Layer 7 of a small transformer language model trained on English Wikipedia (14 layers, counted from 0, width 64).
A neuron's activation on a vector x is GELU(weights . x), where the dot is the dot product.
The model reads these tokens: " |" " 231" " |" " Soph" "omore" " |" " Spok" "ane" "," " Washington" " |" "\n"

The vector x that enters this layer's MLP at each token. A number n stands for (n - 500) times 0.0073.
0 " |": 623 546 282 608 525 408 561 415 638 429 340 373 496 455 732 346 496 473 333 411 696 748 704 515 658 626 671 538 319 513 793 463 185 498 574 487 406 474 491 734 636 502 488 666 139 306 368 434 323 839 392 332 719 710 607 290 394 479 469 366 310 487 559 374
1 " 231": 539 723 267 517 660 522 599 405 576 513 261 536 491 350 620 433 471 533 324 237 739 661 339 532 805 687 647 508 163 426 704 476 506 500 430 452 396 590 403 699 427 678 422 700 194 373 259 450 447 869 304 427 665 703 560 261 548 516 467 286 408 477 553 517
2 " |": 561 562 274 614 625 447 564 381 591 388 406 459 500 372 647 337 516 512 363 248 741 734 421 484 638 693 668 563 191 384 812 412 290 516 507 524 412 576 449 720 719 627 593 694 215 394 283 388 366 812 307 439 734 653 570 244 482 503 487 382 315 430 588 387
3 " Soph": 440 908 227 701 663 455 589 549 491 520 338 641 399 317 695 456 391 442 342 149 647 697 382 358 701 573 715 564 106 358 600 335 408 609 635 563 441 555 418 548 590 489 307 715 390 537 267 309 408 740 477 424 784 647 673 402 537 478 445 557 249 345 572 451
4 "omore": 423 859 224 539 656 526 540 486 682 496 382 594 486 191 614 360 414 416 334 326 793 735 406 444 765 566 672 473 200 287 743 399 472 589 467 571 484 689 453 728 455 615 452 660 329 548 244 436 511 732 356 406 697 682 649 358 460 330 476 344 301 435 447 399
5 " |": 498 571 287 608 645 446 591 424 569 354 432 498 532 341 636 327 520 523 369 227 774 725 419 483 637 691 661 534 215 352 816 387 280 472 509 546 458 571 413 691 672 685 681 698 250 459 288 358 322 756 303 434 736 669 606 289 477 496 440 347 361 405 577 363
6 " Spok": 360 867 306 607 605 527 581 465 650 485 245 545 393 380 653 421 400 322 441 167 658 682 439 447 679 538 797 521 24 382 471 386 368 492 710 622 367 439 517 745 495 576 572 690 448 488 324 259 382 670 462 533 709 761 726 301 449 391 492 426 473 322 663 424
7 "ane": 389 749 224 588 537 609 589 504 658 412 282 511 461 352 601 395 410 474 375 144 676 676 386 564 707 695 768 504 238 29 588 422 259 557 579 498 476 631 526 680 428 699 644 606 338 488 305 379 334 692 480 406 760 592 801 340 587 396 473 430 455 328 551 447
8 ",": 466 599 371 592 524 619 624 424 529 420 431 481 537 421 652 286 467 489 344 213 698 710 445 434 741 698 567 413 237 176 783 360 473 618 569 624 386 493 526 717 588 609 778 595 203 425 157 403 395 703 390 501 818 692 569 401 500 416 465 397 479 313 351 392
9 " Washington": 450 626 201 390 636 594 656 333 763 511 412 670 499 369 599 397 406 510 342 291 765 724 441 506 785 700 741 426 169 289 605 509 392 648 549 424 430 555 556 721 452 568 721 555 439 494 171 502 210 742 412 486 681 606 586 349 544 338 348 353 383 295 540 445
10 " |": 504 526 323 578 601 460 583 421 562 333 534 512 544 336 647 310 507 586 374 197 717 731 487 450 664 686 663 514 201 300 740 416 355 503 517 543 470 528 461 692 664 630 797 667 256 423 270 342 274 771 271 470 734 701 589 337 539 464 388 366 309 449 584 324
11 "\n": 530 651 371 571 677 384 506 467 738 533 333 328 551 462 521 388 444 425 425 250 557 724 555 601 670 714 616 433 195 607 817 447 299 610 489 501 343 337 665 732 738 533 443 657 144 152 451 596 463 709 356 330 574 745 598 435 552 426 444 467 399 334 510 279

Each question shows the input weights of one neuron of the MLP. A number n stands for (n - 500) times 0.0017.

n9: 447 484 624 581 351 509 374 575 352 438 599 598 585 887 520 332 566 533 521 532 448 411 342 443 499 266 550 464 460 615 766 676 660 606 355 408 535 508 343 656 310 512 483 686 564 514 396 499 425 384 545 532 889 326 581 265 469 568 717 477 295 339 504 322
On which three tokens does it fire most, strongest first? 8 ",", 2 " |", 5 " |"

n89: 788 453 487 399 647 357 581 543 542 450 391 359 583 395 317 745 470 671 687 531 477 441 538 654 374 576 442 485 418 674 442 503 383 571 723 473 429 534 515 587 465 583 421 509 475 498 690 531 602 494 548 529 316 446 483 515 388 451 579 454 662 231 424 217
On which token does it fire most, and how strongly? 11 "\n", at about 1.8

n160: 609 550 402 637 542 506 476 454 456 393 416 523 410 610 343 469 483 576 516 651 552 453 266 324 547 460 689 593 610 595 582 538 490 689 441 640 394 440 443 404 170 581 521 630 808 493 482 454 502 581 385 604 534 331 450 342 405 339 592 521 541 546 611 537
It fires most on token 6 " Spok"

n36: 650 513 540 335 554 615 380 384 565 556 365 454 417 412 624 524 486 567 305 546 371 475 445 419 438 361 288 750 495 477 558 315 555 532 504 756 483 570 490 590 615 406 328 483 467 463 458 551 485 510 375 693 249 592 579 328 711 519 367 722 662 446 453 671
On which token does it fire most, and how strongly? 1 " 231", at about 0.21

n25: 533 529 593 529 413 608 387 549 258 376 520 557 640 583 590 529 303 606 582 498 507 532 528 331 486 269 637 460 503 616 331 483 200 498 490 368 640 523 506 549 496 457 541 411 577 472 663 535 520 687 373 452 465 524 589 357 523 511 366 362 616 652 620 517
It fires most on token 0 " |"

n59: 396 337 529 511 508 567 594 479 338 554 725 664 661 593 517 715 465 478 290 548 603 315 347 407 614 454 685 442 534 477 531 456 424 607 437 333 640 509 475 516 611 406 488 581 496 457 378 737 644 474 601 362 610 519 622 527 344 691 263 392 656 297 354 525
Its two highest activations, in order, are on tokens 9 " Washington", 8 ","

n82: 535 525 235 538 326 267 352 599 465 498 735 328 576 348 476 445 667 332 714 600 587 460 437 373 359 576 567 551 618 633 823 204 637 433 570 485 701 280 631 613 501 650 551 611 521 542 569 613 492 499 372 587 617 216 491 402 127 467 229 699 780 637 347 459
It fires most on token 5 " |"

n43: 573 419 599 496 437 529 476 404 632 375 486 462 449 435 580 433 408 481 626 574 426 478 361 425 532 523 690 489 519 522 345 380 515 633 604 556 497 561 595 675 508 391 432 573 571 513 585 438 500 610 479 497 388 389 612 373 474 532 504 696 476 597 509 514
It fires most on token 6 " Spok"

n78: 577 686 376 379 487 389 617 467 339 434 317 442 370 460 530 389 438 447 425 650 433 383 535 434 436 392 478 655 466 577 428 362 450 646 314 579 633 507 670 597 557 799 419 434 316 425 498 705 535 433 730 592 434 544 557 415 769 514 262 632 528 520 555 580
On which token does it fire most, and how strongly? 11 "\n", at about 1

n126: 400 332 443 292 443 649 472 592 341 406 521 618 473 342 360 215 492 444 544 607 640 653 412 499 513 268 666 554 570 563 561 451 557 800 417 384 627 455 544 519 683 547 499 418 667 288 459 459 559 540 387 723 407 487 426 310 512 512 458 702 837 415 489 421
Its two highest activations, in order, are on tokens 9 " Washington", 8 ","

n40: 318 430 349 521 467 660 441 788 413 574 662 348 591 311 529 500 595 418 621 503 744 634 368 609 400 672 402 681 513 612 518 484 432 217 450 474 605 444 526 552 572 514 458 452 131 513 577 623 441 319 591 519 659 312 417 472 474 607 413 588 640 499 225 590
On which token does it fire most, and how strongly? 5 " |", at about 0.43

n176: 478 553 346 431 353 655 390 605 462 414 512 489 548 563 583 507 479 446 527 581 587 421 443 358 506 283 685 622 546 416 458 585 487 607 391 453 604 360 368 740 456 460 517 547 570 603 408 376 303 587 645 646 459 502 517 440 584 481 585 574 451 587 493 476
On which three tokens does it fire most, strongest first? 6 " Spok", 7 "ane", 9 " Washington"

n150: 559 419 493 471 480 756 632 417 520 413 523 411 571 572 529 431 536 747 479 418 591 345 633 584 476 496 312 792 593 482 322 527 217 242 502 581 727 465 409 571 441 691 450 434 349 663 369 479 345 456 519 461 295 717 249 384 870 531 448 568 672 472 334 452
It fires most on token 10 " |"

n133: 524 401 410 449 297 378 771 440 468 463 543 510 378 576 403 671 556 427 387 684 275 541 544 336 518 574 448 401 417 422 318 617 569 685 519 611 566 690 575 615 553 509 799 480 446 384 564 569 475 652 576 672 269 431 487 470 555 558 482 483 297 361 591 418
On which token does it fire most, and how strongly? 9 " Washington", at about 0.91

n15: 452 602 756 535 620 568 581 291 359 451 448 596 393 526 530 524 743 423 225 506 509 510 564 296 610 497 541 697 644 506 479 406 437 502 401 550 556 438 351 435 518 421 621 663 461 501 599 574 411 517 735 580 364 567 573 268 335 704 299 460 404 532 563 490
On which three tokens does it fire most, strongest first? 0 " |", 5 " |", 3 " Soph"

n141: 629 655 583 480 477 553 476 546 479 458 498 261 453 720 435 506 458 562 614 351 416 414 483 344 518 621 583 437 493 441 579 558 557 574 363 590 419 339 339 574 327 555 482 591 541 491 502 553 452 461 687 619 324 423 651 331 464 479 656 602 308 586 562 437
On which three tokens does it fire most, strongest first? 6 " Spok", 7 "ane", 11 "\n"

n108: 585 534 599 729 537 471 743 490 388 452 557 508 357 602 355 556 429 328 443 572 552 661 317 329 376 453 510 529 431 837 545 285 365 303 552 672 516 640 619 535 693 359 375 244 426 354 488 656 406 442 298 524 489 343 567 529 412 464 368 551 588 606 676 558
On which three tokens does it fire most, strongest first? 11 "\n", 0 " |", 2 " |"

n88: 423 553 433 491 418 650 603 600 413 560 498 452 424 691 570 368 393 447 626 445 385 376 421 335 567 495 544 487 449 526 519 552 555 539 420 504 513 501 284 587 482 525 427 498 557 589 548 671 561 544 444 712 462 568 727 388 444 622 537 511 455 343 455 520
It fires most on token 6 " Spok"

n18: 543 537 655 468 427 396 379 777 579 486 599 470 490 460 594 385 489 405 592 423 503 528 267 439 607 479 574 298 501 530 409 330 582 594 320 478 477 613 554 624 423 286 238 427 483 497 534 321 420 358 470 533 551 462 497 462 588 628 616 764 549 644 618 546
It fires most on token 3 " Soph"

n27: 657 512 355 568 325 468 514 637 350 513 561 424 598 447 634 482 488 542 497 549 533 626 575 792 412 685 279 555 595 436 446 364 275 312 609 542 575 393 615 597 277 314 597 184 513 482 430 717 520 704 766 555 631 414 271 689 422 487 458 364 461 422 432 544
It fires most on token 0 " |"